Layer 10 of a small transformer language model trained on English Wikipedia (16 layers, counted from 0, width 128). Numbers have three digits each and are written without spaces.
A neuron adds its activation times its output weights to the MLP's output. To switch it off is to set its activation to zero at one token and run the rest of the model.

Output weights of the MLP neurons that the questions are about. A number n stands for (n - 500) times 0.00084.
n38: 567355473567570446335593382574295435248461331368561429414446500596443436376743550568598297319651465568533674422583342443562325542418372355414545580793338477686395594552525688320531567450496405590715289429516466490362559423599307551497520671536696708674614598486453542324472539543370476466490450531504706423421510657443735741486573578443407317530587460429651382580572479573490606449435
n80: 464400470519575450602665637709627362362371469480420399492435425648487758578556678320437240428485548327534418536328459542582398323288533383489700496403366530673405697645468557624593553489421649473629513592570407277480746662429703446284541411247730700520661337255496640380582504725728555439717519581210616391520675383519437504354414327609681572362447455519453878500496551325580303523465
n102: 636637356563425365314376605320567707878565403519418612449627254514392682528291374382500440377221543423482830491491274652699487548275540744802653752375254687748595388505472577469614649522456323514522510249392657972381429486412255414518623546282579367477619703679264472589597500456486451518533473692743460224558435344764454591168432478195562549646781518392608687584448332217397638367362
n118: 477408482417197344358550619543479384548481526399584477537347565563378577637543478722430578575442607668514525587656423292481563472589606334285671566504581397807583327284621290486441489424721449667738476364361415479382791496528375507397419401507045370522351500512511561454522761578337441308493578416634664547523489464378615409470575482412423554482667461609790478724636507486414614404345
n232: 564423367510390442392584424572587482598625381511634368465652459528330388588544418510593322365633464424514244593275321351595608583510387413506525357476306665746538432535628374571510346636679593542394603474461476564424634596500557493434647645418627418451666431559435507392444615328489578359486406403182776557591479361585500314575342560597431666487507483572598564677579549259650342587786
n234: 557444439526536467522525558462588418641412365580519397563571602412392371615468360510326562334430473594490597406402308389381506503654425592721322552648370592548435589441513446661552291356127584576455407239340536619493462447483548445529566623451507405430619677510455436374513534560448453574470588783476500592480510392630520487633343547575364605657438846420512692447308639500616612549605
n251: 452406224550416489633257647673625558445515697667620341429457473504507729575603603361493480235469561811508436484126484294559663649538402649464647463449484580439475511540480681466492604485504341559558547361681228662597779496508413527426504566537433660607248452566232431595413347212582528577524473520366686245651468549675524500444511444626186344500558496573379703253374635391434638390527
n252: 666511581589381569415602520504496282504558644584605524580519404326408508538493511586536542262644418534207504197434468677393593529424399466615615504530337270520565485355473330423647507463710363344829367517546705699024674588605767436571424485650604517419586508480250648343359531431500524463650632684461584518508371529878435463604444597500425482434623430641542519393385573326412547496443
n283: 535448507594431343629431433734401425530491445209716620565500364370417326291586600386493592595500532517447467539447564344476410545526356432393731406623432662578559490738699744616446503467577244775520227571423383520436605486350510405331703500578625658261493383648497486513603500493446573628653497537745474460493479613553373618417418649422496397510428662420356431490536389415436528449544
n287: 434346556440492616360452508522655412269422623686591524211439567508410727546422388602384435581639413689548558449688788362485788645467365358320596581554568278560604646207473208404508545463643753388567655285724577632397496449431396564401562527670439490674258382436500583205569504448380647643547482580341581348428492355582473500391620489492599478518717678429328442589486651551332472294645
n302: 216337310285672546445384556650456383240458529282749738567512460529374280433528508610539504519305521110584413679492431685604687410500635546374768592795391548522657508458559573444727411415354456354577818378668284540603675618646564394475567533555387530492539518317504730324479343504370622537487452652457360749630388355432354643871653437543663307504387444512667235324673592552450560405417
n451: 541589413651701426515207441595578445272944520541580536557348606581549508411571504400558536410528605536449527754617585760394515638403376366346193368488653746147555330508430298645621377425470535839520433560637500500688776270370378520436380339511352511377382580427668521410443330340640460424430469556395563582673333488449439660125601754693542512718504319385511463533373627434689651476492
n455: 408475507183542459592708504522642622309313685550340466295440430364425476455299401400518474528459348731493644469496433518458656325648604500681527496621437424617554522435477334690613741320504661470507413967344595453519590270540482511481594283657440534641313662611474454166542539642484319344523427242559646438492564431361774604450455611504426679660460650459405550649454725363521469406647
n485: 464503607386722578543476691683425541458464486378531592489444424504466460596517638423527376533555591647617686366480644324407480121656500465278489422560622626401443531264580569459412542614523504283434601730273489480526714381417438524475561479450472378407456551534531282609475522268511428462468466489614476589489575617452703668849383483537217370408768620503655471468520493480619522616185
n500: 514510445729610618654574355445648529504398532507517472444535707549497681500554626689845566590486590427510447730376584486602635527554470559468599298381390470409572609430521418412497712514828373394561668418335668493331356422504388607320543379431380282617576604397459532308493342385320481421610460465641449470249409486361317514429600401464670568631500456370556164394510451517529572535413
n510: 615608236573192466484440457345380487860887533420529481605615354750637535638194541336555537358590509521677488530632548670542418591420607475400408566513400492401369610567640471283492369528633678668500495537371654512569424377527379336253496529492125688652629399491360419303567248275483433500622645554435693569275316738508718241504373595276358351576544472635570365538598521560721693222745

Each question names a token from some text and the token that comes next. It shows the activations a of the neurons there, in the order above. A number n stands for (n - 500) times 0.0082.

Then comes g, the gradient of the next token's log-probability with respect to the MLP's output, scaled to length 1. A neuron's effect is roughly proportional to its activation times (output weights . g). A number n stands for (n - 500) times 0.00093.

"es and", then " r"
a: 544500481484499488700495491496703555498481500519
g: 534568497423446449417473524578440403374567463483489456503636414423373540452500704558788440385518523452709382522545444491620562471288410557513573556460539649516598482326467539519180539463594481391479602535426452339441418348601753460418421484651537463560584369502741464366418454463613434536619450562595363598524554508579594557580612392441572523385500523669484517460605533387335461505503
Switching off which neuron hurts the next token most? n302

"After", then " return"
a: 498498497485500499512481482497828494482580497575
g: 609320443447515319435533497629561505447387448501396454443513463437504414536581484687433566571608572497504420616437633585600498396508572451529481430641571443414562445438487416550384474450467601694564346530426331358423550560489463443473547458535422352495487756469435328565374615333382353383621642478499571597566436520480490628433594586550321593544423353633687544508630635279703537626601
Switching off which neuron hurts the next token most? n485

" P", then "ank"
a: 505481500497500491655479664500500570490621494487
g: 532543504477482349550613499585557516161508403517597392521573530546558465540527689366693396441454562495301416553442617570618636464588538502485486561377442578375501484488396640594510556453551404465660470395326320395439506521623532486502591368650517573441588414424532545373438421639415422401400420465405530696255414444382463586420471595612576553467468498511534582506732678471595407618585
Switching off which neuron hurts the next token most? n451

" requ", then "ested"
a: 590498479500498495481480488492688500558499500573
g: 458618592453600593473522562434572387509550597757507408477711487621533405384416271496671515462571556414536605523524377497589524342660547423462669511265555683493426557478467447505529434614446339443469497497510454448658543466330601421434287523524495582434502261390615511416445527429577440440484462434335512657572485639569506452507682434456671398577377604556423413557326424562557519476594
Switching off which neuron hurts the next token most? n302

"ican", then "'s"
a: 500499500530500480495497499481498500492498492499
g: 574698466586277462502593594543492536656598407491508403554705502464533544583469450511499451494443430425533569424446618517202440557609650396453483500623585427458564525494454436418618526621518526355495438350295568500551368680635511342470521573620436525367613675515347535394351664506578533353619581541620528579318563473423463460412482643331540506593470452471579279510494437603501348434446
Switching off which neuron hurts the next token most? n118

" rest", then "or"
a: 724493496485495481491756482551499500489585480497
g: 518381549604505661398511604509489445310516432570515636252532549417527387479304421565597667429596644669531453548496442420693466385383457454391478544389637592551635711483637448484402367581463515586628396531626462437545541347535481565559627561392476406635484524531538506557627469357502427359489517436454558447419441511429595502410536311388644473479318415509562589410618598491461299517729
Switching off which neuron hurts the next token most? n38

"ose", then " of"
a: 706636500485482480481495499481497500488554495500
g: 491711533444566542407398725412366287363481407558548264375437498554516453493606614592582500376501550518431503527479405361252510511363531619518619410457570498440500531567533518442645519464392472538390584565535497474425623297571413708436498467622666596519549389580442584671625470482533545578552460539402493235526646498539550372552441539478427491435543547468679422497607556612243533428560
Switching off which neuron hurts the next token most? n38

"land", then " sl"
a: 481500500486494495500522493877482507482481499496
g: 516645567375470504361633535581471469457518687477563519410477407243491502459429408658472525562598613519500498475357668414515475493563635601486617602372499531535527285339500458651522374528491393493675555482500310493678381257485642428504422548388369557630315298593710585575449556382547560438540385501499501398544487586476396571463560544472420511376645519451521550509618557319647532492574
Switching off which neuron hurts the next token most? n287

"en", then "ic"
a: 489500500498480620500495499479480496493483488496
g: 377570598430541425585378461522456470450469546461333466396502659446429588340481417444614290446335513442474344576546288351714513431619559583543427430467359575481480379770430342647541747515560494572485431560591473478407546573511551765549523580518661486545508576535481486577476421520495510531517565468553400372563306387597588397407609608469515399532586480475666544420456545579666315485546
Which neuron, switched off, raises the next token's probability most? n234

" of", then " Reg"
a: 583480497500500517558482488499485479499490498479
g: 520528517448672545507612485369470493605671493536554521557538462529512508632698636610445503443456565566470575460446449431507496642577546495529479375416591488641559404391453452549584540680628610463535699524325563478518404339558295398442573232441360321561467554581380420644650560566349343390424342511473509408356562599605494516649502615544415505411477562415398423399386574332429538349676
Which neuron, switched off, raises the next token's probability most? n38

" success", then " of the"
a: 487539487493492480499571500494486498496480484499
g: 382733519552587678583426441380365531646564541474451409495504599410372652619552491509483482473500353511457466526452631551410627599526526620273509599530510273287554469538487471553591495472373576433344558470634609632574415486469351460471590591496460617421681580582278494519284557424423546585559574532514443384325591648681498396495543618591413324516456440546433536524420483472319521547402
Which neuron, switched off, raises the next token's probability most? n80

"ev", then "ada"
a: 500479496493488522538485500480500500568527497497
g: 428677528451490631550487354447466339409438647642453490585487578525351618628562519388619523326410305527633548589553497489473526336449338486591477369474584388399511647310421450562425616537633570525440406643483538468708521476454624540492338554508670501566580562600470422521453379386416626449405469533476496496675582459392510510520438690448453558381579462454264701451506388611406378637595
Switching off which neuron hurts the next token most? n455

"ream", then "s,"
a: 497733500489482493500520496480497485500491487500
g: 646409486305572548541607568658614559413487480322415491447600679557632400427584493494579638535475592474529380509509462473618572678505428594525243507385724522548415618479493404480571478378548629633392494506610318373514527770485591440536434417526687625380610490423422546483500420403478609337509472394490413402411259409524500403441604483485660457433446350601423420522509524599502548460432
Switching off which neuron hurts the next token most? n80

"lic", then "ab"
a: 624540479485500501499485499480483500496481494482
g: 496599615522551519438496501410304522437589289521493513513500403544553389024267514542609414502548347510487509395483384675487473569650550304547698543563558604510441474461607528538476583452504446478469552476490330445484496382476563492596418594657582454476498407465485542529401510621620446318498446556706501591543523547489520533515308511637289528623546552553520537477565531415647624512411
Switching off which neuron hurts the next token most? n38

" Martin", then " help"
a: 497500491493486483490493499500500498494588482512
g: 620420491596403500367485613489678478486487299603414380654722426432366429560476523517489540510456584233507571637503569619756551631421604428510522574448534569499357422355464514468316479569334468577568316465372386354606464655575404441495471500665383404629364605433406494503472623527310443576500575489523630485471331470564539674461602506564510572465386478549465574514513558366570496635550
Which neuron, switched off, raises the next token's probability most? n485

" friend", then " from"
a: 500488500489500690496496500483497500507507487495
g: 321680461687344560504424500422518556605572358564598387490416492604493472575380560379462383513537449516419512420489471460415483397570607485344526403699301462526655595377492468491366448554359535348629548430288713644505480435605281441513527483457429616543580687412632423545490613419568570504519543541600619644422594513459547603570397475539289564686513528520551386419650333529498430555489
Switching off which neuron hurts the next token most? n234

"el", then "."
a: 500485500714481569492485496489500480497480499500
g: 485431541622703528638408427472554522473490402423454407600445469543382543506498719339597549540403372386446573546654616516644584644553334586472565607474619601372584543655364360365451481635447641331486501520358448452274592710494501524408319457570502608522344555431543522522731352459504393524613441474575544436439527628414468422466386475705517493382524364439425383531541529480474599455595
Which neuron, switched off, raises the next token's probability most? n118

" and", then " before"
a: 540495479604500483521498482499541492499480494687
g: 527477684636462626678428319548533503526634384436399572525710621567505658442350603444552554342495331695468499455543384407527569462599330566371383293541193532411531579518420380552497488387535548354356491531589618506560479512544518418539380413533409469295598488351508581424541438559401401677618519518486526543445502705539442550552548544498641475463551514543416617444542496573627415385556
Switching off which neuron hurts the next token most? n510

")", then " can"
a: 481492581488488585500483525488497492499485582493
g: 601469462523356263498409524478679551442489737624372394628547365325371576423406443461623423506561502240608720416467524601647387650509554546541492607475550662569432523578508484351665542606339456490603259528483441564469562393472366479501510509557371476605190495489547527508345412396538462529518581521477433623642526461565551432565546535537522599443582549417550493471526509368429555563558
Which neuron, switched off, raises the next token's probability most? n500

" of", then " f"
a: 621485483481488484685505493495617705495480489790
g: 404469453499548440451349425488533515610456534572556543513480368488315443532525474462317376539467491545546393584409581595624686594693477511439435656692600486564455420534442401367553494347382379351673533529576226609251498474590541507536417438423490655541546548614795507582616387572493417474387553461392503581608550485361488637452437556337599454520635567555329661478451581470445559489488
Which neuron, switched off, raises the next token's probability most? n510

" of", then " critic"
a: 601511483483499494552480483496663688499480497633
g: 581524515506599591550680642591398544504451414459500484429641568560529574424488439440259352661527500482464337497617696415392464486253558546507471715537481293567374637507506419497440571649563592639408493491412368566528594514442468606638460608454549278642583486557494503438451558434386579613531528407412566676550420473391372364445512498327341363572625439443594407519540433435653496595374
Which neuron, switched off, raises the next token's probability most? n451

" run", then " for the"
a: 489481497482485498479490497713500488488525482658
g: 489708485567571377668511464401631503324441414533451473283619372592466395356417443386485552555506504421519516550568464540628465524443651486335410352681573544464442501560355493482404503364501369451460351556545675403487686422488391564438541587670509539360658615497381555532543597639411526461577589391592458668389430520725505411445423531439484445678499578579575283424479482598585661412558
Switching off which neuron hurts the next token most? n510

"h", then "ur"
a: 482500500491500497500480527497500499500482479484
g: 460450483528465392549649486626349496483542420420492471438439504467507536413350605538475565352503519424347609396532686559535437589461525570548453463525571379559447484483467501383685634515623274504555461532589433524472641509625501380646594393581605477452449495669389622482661404416472431271332632570609312687400632398615573543599441414430410473726452380381416604550705542425404364543569
Which neuron, switched off, raises the next token's probability most? n252

" was", then " that"
a: 491481479479490500480482497499480482492510488733
g: 491650524599481480773387463646412569574580525496383598489596456380625545415560456427739429447411593562341511552564387409522428648350471481322416569466452485410583531542598576439550462425331531420456455429657590460429608445396266413482423618494414547419626639459546605449576401535540567670489589451434479470398680631356550386378509416408784536690464480521483405462566550421454510370531
Switching off which neuron hurts the next token most? n510

"ain", then " v"
a: 493500488488499482480480500678480480497494491596
g: 655545494298587462382594469541462525514525393463523568546386364380493450620447500699338529454677600658377551263422575704425480458445684676354454674559492442582664417345578476550409409533551434510546610409381513666543569401453398432467561582469386476530512500633470505508516502538379512371495424364442467711513510438582311529569289422570434478621506621563546396512658446599435627455496
Switching off which neuron hurts the next token most? n287

" The", then " inter"
a: 480500489611492489491578495497667482490660570711
g: 655426593554596636336363718428615339632483536550484497528493720454520536443512410504403447595436363452463488537475669554487562472437730338518540478523515563541431484434550358486576413391609385571602291512520464407504635523483414552496375669394550399436345370389493520644518435437496517627458552449360426295677586463543411587496533467558586661652514421415740440450606438585474509488304
Which neuron, switched off, raises the next token's probability most? n510

"ing", then " them"
a: 494482500547499490494483486507510627497500480662
g: 443417643625523322579439398492650563500472569636554689418500530487438503324518604436475430482413447534470459409298495636649404487524533422422646598397542750463514480529529424398566649464338659332565585513578409399551524604424564596281301491466601500445576466600566514460573378534685406468377439533444605364507521462468440548214600480407425506561417533503656610651416632404568467509572
Switching off which neuron hurts the next token most? n451

" ex", then "er"
a: 479500496484480480483663495500584498521608492762
g: 392641466473478476328503450629550462432436363319498548684462390415570413479346638424527502447639397444508527612553515539366449486335389719584530591509483552831533436413472673468421558393450642554611512443548366520355653496446535465513505432431509483565666567513339462431620652587672622489543474693476589655548496547461484431439477492504363342590445492521689425372388544421404557440381
Switching off which neuron hurts the next token most? n252

"v", then "ium"
a: 495496500479492533499496482572490491482483512500
g: 444447470385433656516409394487507506482659463445575422504622654346532438583199483579487458514407473454536536431495570552251567465428577498564432652645749410433621502458498344499542449393458440500477523401464559636577433376652414679467578610383406539637422503628571385461545419400572403387558399619574631396544503597456560516453480499385807500475513453586308422539588415646613435504588
Switching off which neuron hurts the next token most? n287

"o", then "over"
a: 500483581495499501533479499485499499486534498495
g: 542468595410552623416547376484432473595461400507297523449348578583443565455632550550453388364422451582551485584480524361468571516313319519415745632569561477465355425601395447504481579421549400439546513541487587516610542494489573339496440341688641461472492520539171669457616597505320469614458638574496612340540416653462609552464469571541344694548578495567426487454584523615431313559579
Switching off which neuron hurts the next token most? n251

" Le", then "ip"
a: 499499673500493482689517497499500495494545490488
g: 421530554489472498383418273496481474483538574546674558542387626484352521591393381389528518484466316648334552424473524560368506354361606567465485657564534613558533540525494458514442390469444509348589592361356689599567527511378505456524482539471562588586448431490494611477557672529456449291212580656611599497497648569450514728537387530610566499528291457594580564629527472493302486334612
Switching off which neuron hurts the next token most? n102

" N", then "ev"
a: 500500487497498497718486483499500519495481492480
g: 505596575522824540415331463567345619663549235655530451547508510570677553681714426598413441465485410435544595427489315507553516545451563363421423582470423615467447560352586500466401508437558548358563571590435555519550561379477308602421436497440530518490635522522638433542505431558446504672469506384389542634447458445445507597555441452408381665397443449443435427406652535418596678309430
Which neuron, switched off, raises the next token's probability most? n251

"arm", then " an"
a: 516582499482482487499480499510499498492481500500
g: 300574481600392645455529570416636491727496483501508532607421403477511643453507360664380437581567597518555538401525664353514560590607669510361477466384497298474470488334460425364542469522654557348686665532401482601476450486582369384574559439419268330497481630512469484331355635659577557587592538539493458476529592402419511321543567504459445614597582514427463346535442492576661428502417
Which neuron, switched off, raises the next token's probability most? n80

"u", then "ous"
a: 494500498479526483496487483491499500493484493491
g: 403602685551505610541399500513504529449498624648406466343581602732497507303432556498463526393507420460447488735473360488643421421535349603489450402542456581522343490592433605513587584558656350593547424632546501365303661499402666476615407525394768479429409385532522648506611319529516510652376495399456593347543526335411523383607412469451499407537582581512502454435444561405448456608508
Switching off which neuron hurts the next token most? n118

"ind", then " "
a: 500480500487487491489497499867600486483497500483
g: 424619514321501592507496402496396383614412466613472612569526490417401509706422542522491623485402633448450548521591473209280576442574497506514503424552574539407561497497536603510477461505710683496493566544479532639508255476503604452525724489575574560569546567582407504587535574735538480519642563505467484416304572353540458432488390472485455540358475590500301492509260569480469470331247
Which neuron, switched off, raises the next token's probability most? n302

"ow", then "led"
a: 492489497498479492481500500776483500485591488578
g: 397258431509649561424630501404453338397325413454462453441437471325456497427476468525587618577534436430571258589575578517745358440406451542331556559542641458544589474579521515520564594367664573440419525622610503684381529415452377556556560457564697483546438549571591328556520322396578604642453563344438471544588509584459517491521473376336375690391605561384508512527510487592653527604551
Switching off which neuron hurts the next token most? n287

" her", then " father"
a: 489484520974500496479499494498493493492540482752
g: 486412597454498370498557616444614548513485422688574540430525517532606567660452195452478471534461448569372401431194525426451526541587397496441385638317412522671445387527586385448531674636555521376494706553441406429399593535564445664576381556512507449537504525551438475443555421459496531225463561687485384382551524435530698508387485370564461476532552606611533521717488582413581401572556
Which neuron, switched off, raises the next token's probability most? n510

"e", then " reg"
a: 485500480490496482553482500538481490504495500676
g: 704347496539651482366564636559505329650489472453573699521467422514434406563647603628488503335380551479661556545551624460623490558415477438471515637471540435647412455306638382604481376664555509400550613490329341509504459471452389432506532423417458474669350620472594452717436742479356495296393380573466448562420452580544408555615455478428501496541526468327417511505511594339531536566495
Which neuron, switched off, raises the next token's probability most? n510

"ury", then "ing"
a: 482483491490523482497498487550493498500480494486
g: 477439454568543516524406440560290584459618514472499465508624511623626516348440560379572419498429548453554591397365427465491437426267514482583582442560357611435424480628430572678466607445464441371372259478482713546368627382321590502536577585654573519467448489407431724508585576578573432674410536547545555461447486532561230663473538687588644371517363619345528533481529578474419513413571
Which neuron, switched off, raises the next token's probability most? n287

"85", then "4"
a: 497485500500494479498577499499490499499778655500
g: 518505538521368460482505567633517415395585632630461600511514648457429453325448466541545595559703630589531543547580571377462470458567717415544402532476707706378354555475569453699422612487538443478360507531296488556376586579531405421495696457567474531526568331369522553559430540455598541500472488568545498363450375423438433372389240426687437564585475392360606588329577351520608503393388
Switching off which neuron hurts the next token most? n485